Layer 3 of a small transformer language model trained on English Wikipedia (8 layers, counted from 0, width 96). Numbers have three digits each and are written without spaces.
In attention head 0, each number of a token's query is one row of weights dot the token's vector x plus its bias. The head spreads its attention over the tokens so far by the softmax of query dot key.

Query weights of the head. A number n stands for (n - 500) times 0.003.
q0 (bias -0.503): 453648325858883540483657684488401600409400581522651567583472550593629349569545529403456500592465466493446445438492515372599426356431465389296539544606522350649430432575621484435611261321562575562633521417171559591360567435304432635325609556331717507537590527370469514497446401596474549758
q1 (bias -0.313): 387287514511640470437607620499471343469684697575242622471353715407539315677179690500446605474511670654583334526544507293339597411507397528374573436477617287619556692487447556304492510440424468573671508399367413370266475338424418415431664546447492570621447658472579529139552548548545444535
q2 (bias 0.141): 403500611579415447669691502410526412447634447611468567622412500416554393577491661600676492277557436312309672362644765493527442448552487460573529235293603525515330505506558487429279445602780412667504456567589530715463452245580722456761789652658617637742597543394445450525340529559632453503
q3 (bias -0.599): 512449500541530359415509561678519466440677649490428601451438669598416318643357589480330549583337492688517428535427487486469463368446487547418614631438716612575463546564564350397597680524329373303552584171434486659425468445621333300482588625448702552526288583559477603350361437464326583588
q4 (bias 0.681): 456583598593427286540371448516671327407490453533475313544548459596627701375537487556573393448606521553466586573623488591734547641490717406601629623432495595365534554384503530634547529629525488450477468497714529520572514490628496492680510521516557541447610476380547616466658553396421576543
q5 (bias -0.140): 386501427743581474474414491456546526560529582658601401561541606497338576696629398468558469451658403407401384533391396734519409459402304561356673548520385420451532531396399535563663490562411478387636625464419498661366703577612256486427430645229633563425425508499602317309432576649721614634
q6 (bias 0.044): 303617372409401426467583361408602476562397401640445684734382351644434470569505515416540381499516510213502443463677603625679407493441441592363475343446489462439491612729638376467587505597308442446528407448482506511571178383439362664532467515375460576565623570336584658363555532174516419413
q7 (bias 0.048): 231558367568570442526531454517816483635646466545491453550405412331304720464285388553536613408430613405662482387554548240499704404615574795685370290541835334522393815533649411442656592640475441430498435424474336615519699531402517650584423798513564634639493581831353456557608488502610529655
q8 (bias -0.077): 345430383650390606570723367539602383580675643335361570562576692500352726796446386569213384671658509492366475471451686533424648677473327555516545388435320353540429506338416443529512340436618449434442327787592537576394299489430445487697371345227505677421410383418306534517421340431490751556
q9 (bias 0.006): 706658565518562751487436482670320424305498212403488239266615365487561494715515515694393293474366386391621433609526401596357539765518313564185556562491278504634640434332510410368373485513367621437464561523333489638419714564482406411559526611771678499590424512456457612615473633600392262749
q10 (bias 0.042): 402404325610334480490511764541417624592392674306568495969354464367533667358460515311374396461579454462556670530518511545352419483543508426569458378554435299516593828667557461449404424730422500073556201423447400641324587663651456601429756558459685223462667559313552536453527791388408419450
q11 (bias -0.034): 421645433762506494410447451179534835431608648358409395311494236465293350734522354413555341526510457593298567558617489434528427364485430468547525699590345488533208544325528359509508712410495625718503399416477573480379252523396801542344568461657481565547426504485422418753653325553653547644
q12 (bias -0.068): 566369499540368440330617325664740433494525425462436440360479411364290495423550408310482235526415638487577739442315502394267375538373490576381549573420538625694522710585484484291510538334494617465383477443657587544508384493471477503513209580467863716387497606454413626465445613532528532630
q13 (bias -0.080): 437427449473653808605495259793623605408447406580502346281469611320552425615583420560339319422407297267293522714633373681403443451610535543715468622359460500345615486681481477487417731489695348625664541474572497384431487633570701446448440542428488552291541427872453243594569563506538292179
q14 (bias 0.186): 242432196533643285510345372283527474318578431772494537336750761540505721564511389418530689212558547576620613394487222478658389426421509610794524789531688546616556495530423663439590774542571588496580374580528402545876443758251690695599379606578490231702314477421610754285429781463413270651
q15 (bias -0.060): 579466370654647358527462407440447574711421439559730328509526441414561237589512371573520379513540617376501403361508498300534554495429582509453495534507382489546593483584471623500609491546632578536455519589385573414635692625522638249386605494730697368633433351659420511442537426431513329468
q16 (bias 0.074): 446478486557638570545534308451566441395401647481592482313457498275694261616511528510435310441437415292394390393614489164581551378405269527296817477673444515597687334500413493672347477384461679641627522526550420624495472452449524371287616594514437701554649407476535550382606387772616339667
q17 (bias -0.415): 361495345725562554406693744493581598393450627479490328564321647536526335562563624519341430476501458505567500479404449467575602342511418489404491596536598367500473494614528640513506365377534608457495520398340736474477367479434497467509703527568575490420686608483476447492440469715441549682
q18 (bias -0.646): 588429531574613520386658467537510602548690670624556637557372524589531456653527560516429484394466567512488376371445502510335599381576439606367469446431469480490427463617534443356461468428537480524544628393308497622463442445343458415310603525461533467671548578569599522577490419640415538586
q19 (bias -0.148): 432430219586445338237529664331746453458594722741403629428648561633363640541196406206487732575273422645871507636516542230444329537590638578222490459461498748902496549472472606675612171349218729421560606332733586723481026446466505648712622574484530514579607237589575311092474432349666600655
q20 (bias -0.102): 706474513477420613780596191667451524622298539360450427578561449529472263637618617533752707277364541486575528411480427379417384459532553401351541472470462178663419397614617347661648446231396357555806664476480546587484485570277392205389695461543505470481407836530528500634413358519572476650
q21 (bias -0.147): 744465589468432605538419465509555667637588468689512336556489621345489437362574511654616320455464477449419342425486471423506486301323395511541602537541622487808617445411458520518680585758596464497367269507439307325678546420416383331482739543542458418637339567597322636417486658385571619526
q22 (bias 0.064): 554571412394684578687370337719511600414567513484590434278543520666552555653339490248522584310426639404301580391615634560568531537479846523555790631544437579574542427531573313588575452461446506534424397808607312600408618365512425541388543595546468405471519323661540401482670422362509621606
q23 (bias 0.109): 538163498774523300648565536362785129585455606455473526563534620804777417528342482407173778507348654615570281498137683319402529439320573548519528516762552499536513479650420363277616621696150767668485466491540414657348517488271682506427403624453651552368507511384477399457653727560331583584
q24 (bias 0.007): 329443299255546707531621577563209400655555574514536610307670554652448632624632517543484548318644440347434455382468474464386564550547586534675777463404482542459540394419475606349433767503570572656579537510482625424436351665495514605723496590655566534526527247613463882596656566311415475481
q25 (bias -0.090): 771415459427339384474715427576407487427448560387614541494729494397704420697535574533367487545256531494485516674323320472598395391498194367568434407466421438216643543731515500409590635536676507535508406658319339621585519470519448369634408585493162338376474401295894469268296291497568395520
q26 (bias 0.022): 598503420536386504340443390628385293688359427571702539443734377722591699456514349474518635303475705474251455608400458597361458491293475359661503568342596366760273491587474577440465440522416636520478621512434561399602448407445440420646342452434302466567444487406544359395263407493395553335
q27 (bias 0.110): 543405481677681453288333372434653683326542407484401536317768521664719448461578669569336378607513629456405527584658411480381532532521447393459591608382328449590384364826515823648395476446543435574361477340419651693540444515429576806621570309628355611515490348422401656618487121666442511464
q28 (bias 0.118): 539513430417648711447381682568486221500257432419662400702515527252482414306699602531509341570430605274378609603241484531398598448582659550505617335563595419465278253677321639369402607432317567590173455485550538405483462646482297659482241431497561572311303562774467181375547377281372777622
q29 (bias 0.106): 444548370468278584479468517442544608575695415455443282534656444531539436331569694439475477302779647597295340539562390438523527547613602617534576377502519600325447501413196570540582543353506421443552446568425485626642453586402476547434530380397686468583354476639565381585571506601594496323
q30 (bias -0.169): 617512546619276684561604528388357509212280375378396347409479543476518464733537662605550568503758533390497427531601474632394289664376474408537462646541322556650510617426410281488599577471485564472457336501351366636452559404544529527385504446608478499721525721427452627542411514657584535362
q31 (bias 0.001): 192477480916521237339265424493627391665710489614454725294444548621440589498485379292345481497652286454530431522726667699261602487631528512552467509475537539594534622559456487284640398499776418320271550367426497602561585254398668407537363439572774565504830323340438615650520632466759571652

Each question shows a short text with each token's key, already scaled and adjusted for position as the last token sees it. A number n stands for (n - 500) times 0.0014.

Then comes the last token's vector x. A number n stands for (n - 500) times 0.0092.

0 "o": 454445360328868392518484522485549547500486512491406623432576328657516467474433518495512513456476
1 "j": 672412396311804391462431474533566518478441534547454587346551326568488383481471560500564552435472
2 "a": 658430376331780343433446526500544537531468526541536525327545310625511434456464554446579541476496
3 "'s": 640344404239869454519515506474532529510519502525580476239529347634452460464408479518529518486508
4 " f": 381311468286799368468526468466527522550470485536596321252535384628504490412450593501532489491448
5 "ir": 243450502401821568450506515426496455475476497520475281170547391593463434498512537429574525531562
6 "st": 386465534386866491516518530443519536476473462502413360270475326663506451475384461449499532473534
x: 463730402630541536555542506414576553451412445480503352498538665380535542384460418462578456515529427487356464586536513526461461666466573564431418424451451439398376376509320720466639496577557497561461542527645352635558516589452675535520511471567438503435688649489455555517698591571637492557
Which token does the last token look at most? 3 "'s"

0 " ": 486500411452815384504479461424542510527459508543417623388566387645461438495438564505548476491524
1 "2": 637321414331634439473515478427518485543477510555440512367546349635481420516442555428564506590507
2 "5": 692342442334657410464513493468552517515462498562524442358543339676486432507461557442555523530492
3 ",": 573305432318773463506567511499513538462487487522576428287550332612438479413468487500531477461490
4 "9": 385448482273686433483494496468529500518465517551583319308516360663486423491451565459550533505474
5 "9": 308515499307714432476485510470549521516468510572492333316516346653493425501470574455561543473487
6 "1": 441541504342795415451516522476567534505489494558420392341520354656491444499454578448572547468476
x: 606533543517478376404424485427556560461377396500415415564548513519746747390517504518377473578434391536528513660529500466490416527457495380329572463497452376473646317596459552675616492726604528393573532508531586557454468463541556556484471420566430615341584418488451552597552576625568462613
Which token does the last token look at most, and with what share of its attention? 3 ",", with about 100%

0 "|": 470446363308844442521446500471567538498478501499427657404592332574523495466498522515524500501528
1 " D": 592393367318802406432493481457549539483450473553428630324550364606514454466439506472500512504475
2 "ec": 679316415374729418436607515503521517480486509603557520328549377629485454460512576501560486400466
3 "ember": 627340385230796430504523554501520584450477514529561477289559422576553453445436532513561543467449
4 " ": 345402505452791398443472453396551513552458490522542490320551379639455415468439574461555501478502
5 "1": 297492505305692454456545450435516466531487508534474361330524377689510455514429582426561523593467
6 "5": 418576517310712393466513480461547498522457504546411386321516350692481434515462555431555531549493
x: 527495665417488510461450350440553508581345489538428493497616465502704709473542477472406524517483420504486624607440548518590511514485541458255559502532493362513578407563674478639598590623514545598565475632666528551515521512503654593540511307592478723388523414459411602589513549499556391482
Which token does the last token look at most, and with what share of its attention? 3 "ember", with about 90%

0 " R": 412437357307872353494516481479569525500470486550398724397577324625513466476405529496494471455466
1 "ed": 637355389247804363423480563520496580540475481507397708331595323537519415540481540419522483511497
2 "\"": 681426368287902425441477520484590552520496476579501564292577335687453470494435500458517505449459
3 "\n": 587333393209945429513466531416533521551494491490559513220622391642472480512454467438512518476521
4 "1": 318427468263743445469544439393503502524491494532583394252550332686555467535425584406577518608443
5 "3": 269514477249758375475503483433549501528459499555471386258540284679501416508473539407590531538491
6 ".": 446526495247889367539514513451522513501457487510416337186562337676435471456481516422565517440529
x: 519571517513469492462495510530569484490450540495558368599494444420541742633462466557435573461555476428480652596581641366428448490515582315364572476597473582454617426507619413597518485656557526489559647569629463629552461508587508605609474275469719571278434436508525364485543499571562482579
Which token does the last token look at most? 3 "\n"

0 " of": 436439373291813425530452494483532524472487508480398641435559365624458518456450525544498509501504
1 " E": 656352385309790435494482484485545539517446492540416609379559351576494452480469572517541516507496
2 "mer": 763354388312812409494479519521507543490502499548521545300549379596503437490484532474532504472484
3 "g": 465409475383782429457460508531562581470463494546563480359533339615493379510437601468528495416466
4 "en": 413398435282724374525465477564563566480466530585574484288536381598508427480439560461513554461510
5 "c": 404478467351815368488468533530549527491456501525462466311520388622458443492417595421555558400459
6 "ies": 401477486277850364436490549504564555509500511535439433270518390600469466457448533486539542436459
x: 405547494577488379506466482496586477423526538462568610559496457604676785409320494508508583388464532533405447471568422406482426544482457406577474464563351502332600551497585753620468510449505489365496376535543569470577504359540434742512447483572513584413543450531428458544646583547592519531
Which token does the last token look at most, and with what share of its attention? 6 "ies", with about 40%

0 " |\n": 440442368275884413556438483420552559490494507479446645415602398621473499527467507523497532486520
1 "|": 617379372293841447521445498468554548506474495500445610353587319588504505450470525495542513495534
2 " N": 700326400300808413473471472473563557513463479548504562297580368608512479467450600520494492519469
3 "ov": 584295397217745380516501468479522510466487491545547499211543384613568388499468547510540523477427
4 "ember": 454354409203821447510524523501516593440483503550577414248547428580584448457419547504574540486471
5 " ": 337412526450809390457468447390551518562448494520451460305544371645464415470446566465544500488505
6 "2": 434582519293725424475530466424518470552469520552408389292513354654493432518452544411563510606491
x: 557537582366518366484436506419636473600321432547417562520601517572550654391619549422455563543516507523455510606535614495534561631407549374423507444609453399383454563469538477728576615487484655499531464649625552602518613567503664529458526352549504627405550469525360510619397570355603441512
Which token does the last token look at most? 4 "ember"

0 "ed": 417461364358815418477492537487544556476486502493403642433561370641464508470453492497504495484483
1 " in": 638365360297810477470496511488505531466463513533424575372544350623486518470479496534507502525534
2 " the": 660393408251780479584466455496554574493500496501507527284522360615405477453456478542518508497519
3 " ": 497374479454756385455472464399536537542469490527591510286541388632451424473469588477555486497511
4 "1": 357423491316664453459539457428502479525494513532567362325525377670497461526429586436558528594479
5 "1": 306509504322683429488516480460532473521470502541476356346512355685482442525446561423558542572499
6 "2": 435575511356779418484498528476568500513474499566421379340520362664450439501459558441573538493504
x: 566528537440556390442393440397527541516347446456409383511563467473639733456503477521310468578452409498436517575512497480488514519488523363271474506580457333431654354564486536742624569609595565459605513514594555587499532512543551547488473346595479643312537415467410616633564513568540419560
Which token does the last token look at most? 2 " the"

0 "n": 431474339313897401505473529505576545465470517518385663426576328667524484480441524502497522485494
1 "ow": 663361357332836434533477515515558546502471483477421602362597304636478375438430515464526486458527
2 "\"": 688419375299890423447481510480585546528493485576503549291579334690434471493430508450520507450464
3 "\n": 584327394208932419519474527417534522547494494489563499225619394644467482514451471437511516481517
4 "1": 317422467268738437479541442400498499523489497543585395253549335681549466537424586404575516610445
5 "6": 245499486247775381459502482434539518520452493555478374255542308684491438498460555404576529526483
6 ".": 443516493251886362534515507454525511502459488520420343185563343669434462460474518419568516440524
x: 517566521518477489464493529524573493509449548480552383609498448424546751605461470554419577463542480430474639598595636365421438478527585335357552475620465603459625420514606402577503479653570509473542647561610485622557446501592490596623473250476715558277469433515510361499530497552557473607
Which token does the last token look at most, and with what share of its attention? 3 "\n", with about 80%

0 "op": 474498363359798355534494502505541536475480514501412605423567342674471447461464526489512491461482
1 "ol": 649404347302787440470423534495530583468426511547437560382559380638513473522471575468526548447515
2 ",": 691365411291830449479510502474506520476489514506528546310570328654428495453457485499515512468498
3 " on": 636290410262805509453479532482504549467463500529592472221528411651492543515469500577486496485518
4 " his": 449353459247833468553514482462518542522531498513606419208503382621454498489418468533510509484533
5 " w": 298366516330842404445524490468524554523473451527506377224538395611487504487434554509483456499445
6 "ay": 345445504321786477535522474472531539471503465472417317100530413635452470454439492474481521499525
x: 475515697644425428438509463622601409422502406496503435508361393422590423495455383592609571426435568365489657347506685560613434690469589550529421517681399425373391596446441512481497504642470542470435439490372513555579500452476602526604491333455620527485489538530520572618725577523598577529
Which token does the last token look at most? 4 " his"

0 "t": 479489383338846384497502488496555577462485504472414604420569362695502487473426543511493500479458
1 " |": 646368388275820414519494481476550503481442505487449593357603322593522505492445499504546543483526
2 " T": 670309397276798402414471481473552550524456479493492564284559352609497454473425557493518468488490
3 "h": 514247417238766415431459468492532551474455495543591467239545388626473419428477503493505508465551
4 "a": 369407422280806313467463504511539491499469536547554431232521334569514404471486534462541529495514
5 "il": 281496442372790396493397475480536521411490516483479361241457361561440468467465613422510574483517
6 "and": 407483479302878364448458544506529511480478500555436451244512361616492446473405558428552535460465
x: 480572548690477399493460475498486549591524439512579540640394321556552745496355485587473473487566532558504434559516523502470457405556518413316453432456440432332669476617487562528540519597514470380566483525482411474650537498476469599762473378539589636392631648500462505444511597334589583689
Which token does the last token look at most, and with what share of its attention? 1 " |", with about 50%

0 " ": 486500408450827380504478459421544511528457509544414627384569382650459436495436566505550476491525
1 "u": 656342399414788509401520508485555432493486520549440599351539308577481502445454497464488569497543
2 "nd": 712353403306812397427555491498518523458476484525523572341561352626500474461466460446517534523497
3 "er": 536298409297793454554512552564535567515518528464595438345561384604448462477414523525519533467566
4 " p": 403329453350802426474525470468535567505478480555592408244534357633467469449431542497533468488498
5 "res": 183462467380830429426567489491506519498499498544471315286524392617474498478493572455539477488486
6 "s": 373541488372868448484490537518573550487477513545421361239467396635547417473422522453506511499542
x: 466533556499610475490558458517613502425351288546592558365588511464585735537404249632348552466502452483463434406621523557632452769480439480512472423509434423354501420511510740476457544487530426475411569412628353553524522455510592518490507550520466643511586504484371488538538580490551547533
Which token does the last token look at most? 3 "er"

0 " |\n": 434436355253922404561432482412557565489493508477441659406613388633470499529464508525497535485523
1 "|": 629367360272875442523440498465559553507471494500439621338595302597504506445467528495546515495538
2 " D": 699320372275868402427497473456547548481447469554497589259554350615517459463421509469502514504478
3 "ec": 501295425346778410422626515507521524478485510617618434276549364637482451456514588502565482391463
4 "ember": 461346397183851420501528560501523595445475516530595402218553416583561449438425535517567548465445
5 " ": 319401524426840381442465442383555524560449489525455443285554364653447404462433582462559498482508
6 "1": 426561523267738443453548443430513465535486510537390350302518359708507452515418595419567524607467
x: 591548585403482400413384516479646477498319367559364524541674575521593646392601529436491578545505446519482474648527540481555508550404494440468513392542487349421438495528524429660625662579500629474466492717591552619495492493480636553445605383552458620475535371500385476602437594453605491483
Which token does the last token look at most? 4 "ember"

0 "y": 395462333301934354477469536496573553506494516503390651397600346621472452461436547490533488478490
1 " in": 673317327242901482457511501476497533474455516536399609334555311634484521460460501537510511545548
2 " his": 756312381208870471571524478457521555525536494512476558202531348649423488482401467546516517483531
3 " ": 490359478444824354439465436382551546572449481532614532251561359657433410461453606472582484486500
4 "19": 326404490310748359467542502437486527472477524572602280253534310655403416543478541429533560552503
5 "0": 283466493291840374419484487448531567472470502589476402264548334670430418572421611438565583516489
6 "6": 398523514323887393438507535451573562532466493586403383249547353697427438476444563451594544454498
x: 569577676538549395442483473415522583455422471515404363596473527484691824492427497539377473466434419528471490559493525541475463484437406430350505532557438408510700312588633500666539660562546443459582488508582531576416497511478616605541439394573519676310552523533414635532632569537577474490
Which two tokens does the last token look at most, in order? 2 " his", 1 " in"

0 " in": 418431345292838437495491501487510543465472517520404645418552372609485520461469515543500497517534
1 " the": 599416382249771481584462452495551580496499500501437570316536352618407476458455477544516513499524
2 " ": 656393457468752390456473461394535540546464492528553559295542379639445423470470589481554484495513
3 "1": 543366469323673456458538456427505481529495514532599408323537374678495458523431584439557528590481
4 "1": 349441487323681433485515478460535475522469503541568365339521350693479439526447558425558543570500
5 "2": 324516495356773421482497528473569503513473500566484359336525355670450434504457557440574540494505
6 "th": 433484487288863408496495562514570514485490496524423365302514385629478455443443503427529539450491
x: 432595424560501438478401457466533467329447361513522321508636468363680618543462464507308543517499581577388591529426591512455502539560456441396608407533382491289552468557558695557568467540444569446470615474677500678580428473390468613549434368614470552483618533452477523492668406560577584531
Which token does the last token look at most, and with what share of its attention? 0 " in", with about 50%

0 " S": 431449383363809392460497500485574507513468493535438642431561370558503472467447525497515474464503
1 "e": 692372411386746369545468514499514462550488506537423617400559382585500462480496581498503490514481
2 "v": 709372448304687384459479464520532481494487492543548548357550343604524486520492527471505506485421
3 "ast": 550369414308735354520444512524521485472462486488560495337542377567513429465443563418537512488458
4 "op": 370404449345746379520475521491542540474473509535548462318525356631490426465461551484531525433482
5 "ol": 326456442301748429471417510497518561476429506553481408258515402598521468511479586461531551460524
6 ",": 420480508291831449481523502477511509480490509515421379283530367621443489447461491494520502465489
x: 487556617570455397387464469451553613429443635447372406640517545548459737544292509379578587372530513446503466552546608422508477536429524462458527447614495460564645602492494458549447419512397579450435428550595298576413410553341547571514457419526511507317612383523593551595617581564536616552
Which two tokens does the last token look at most, in order? 0 " S", 6 ","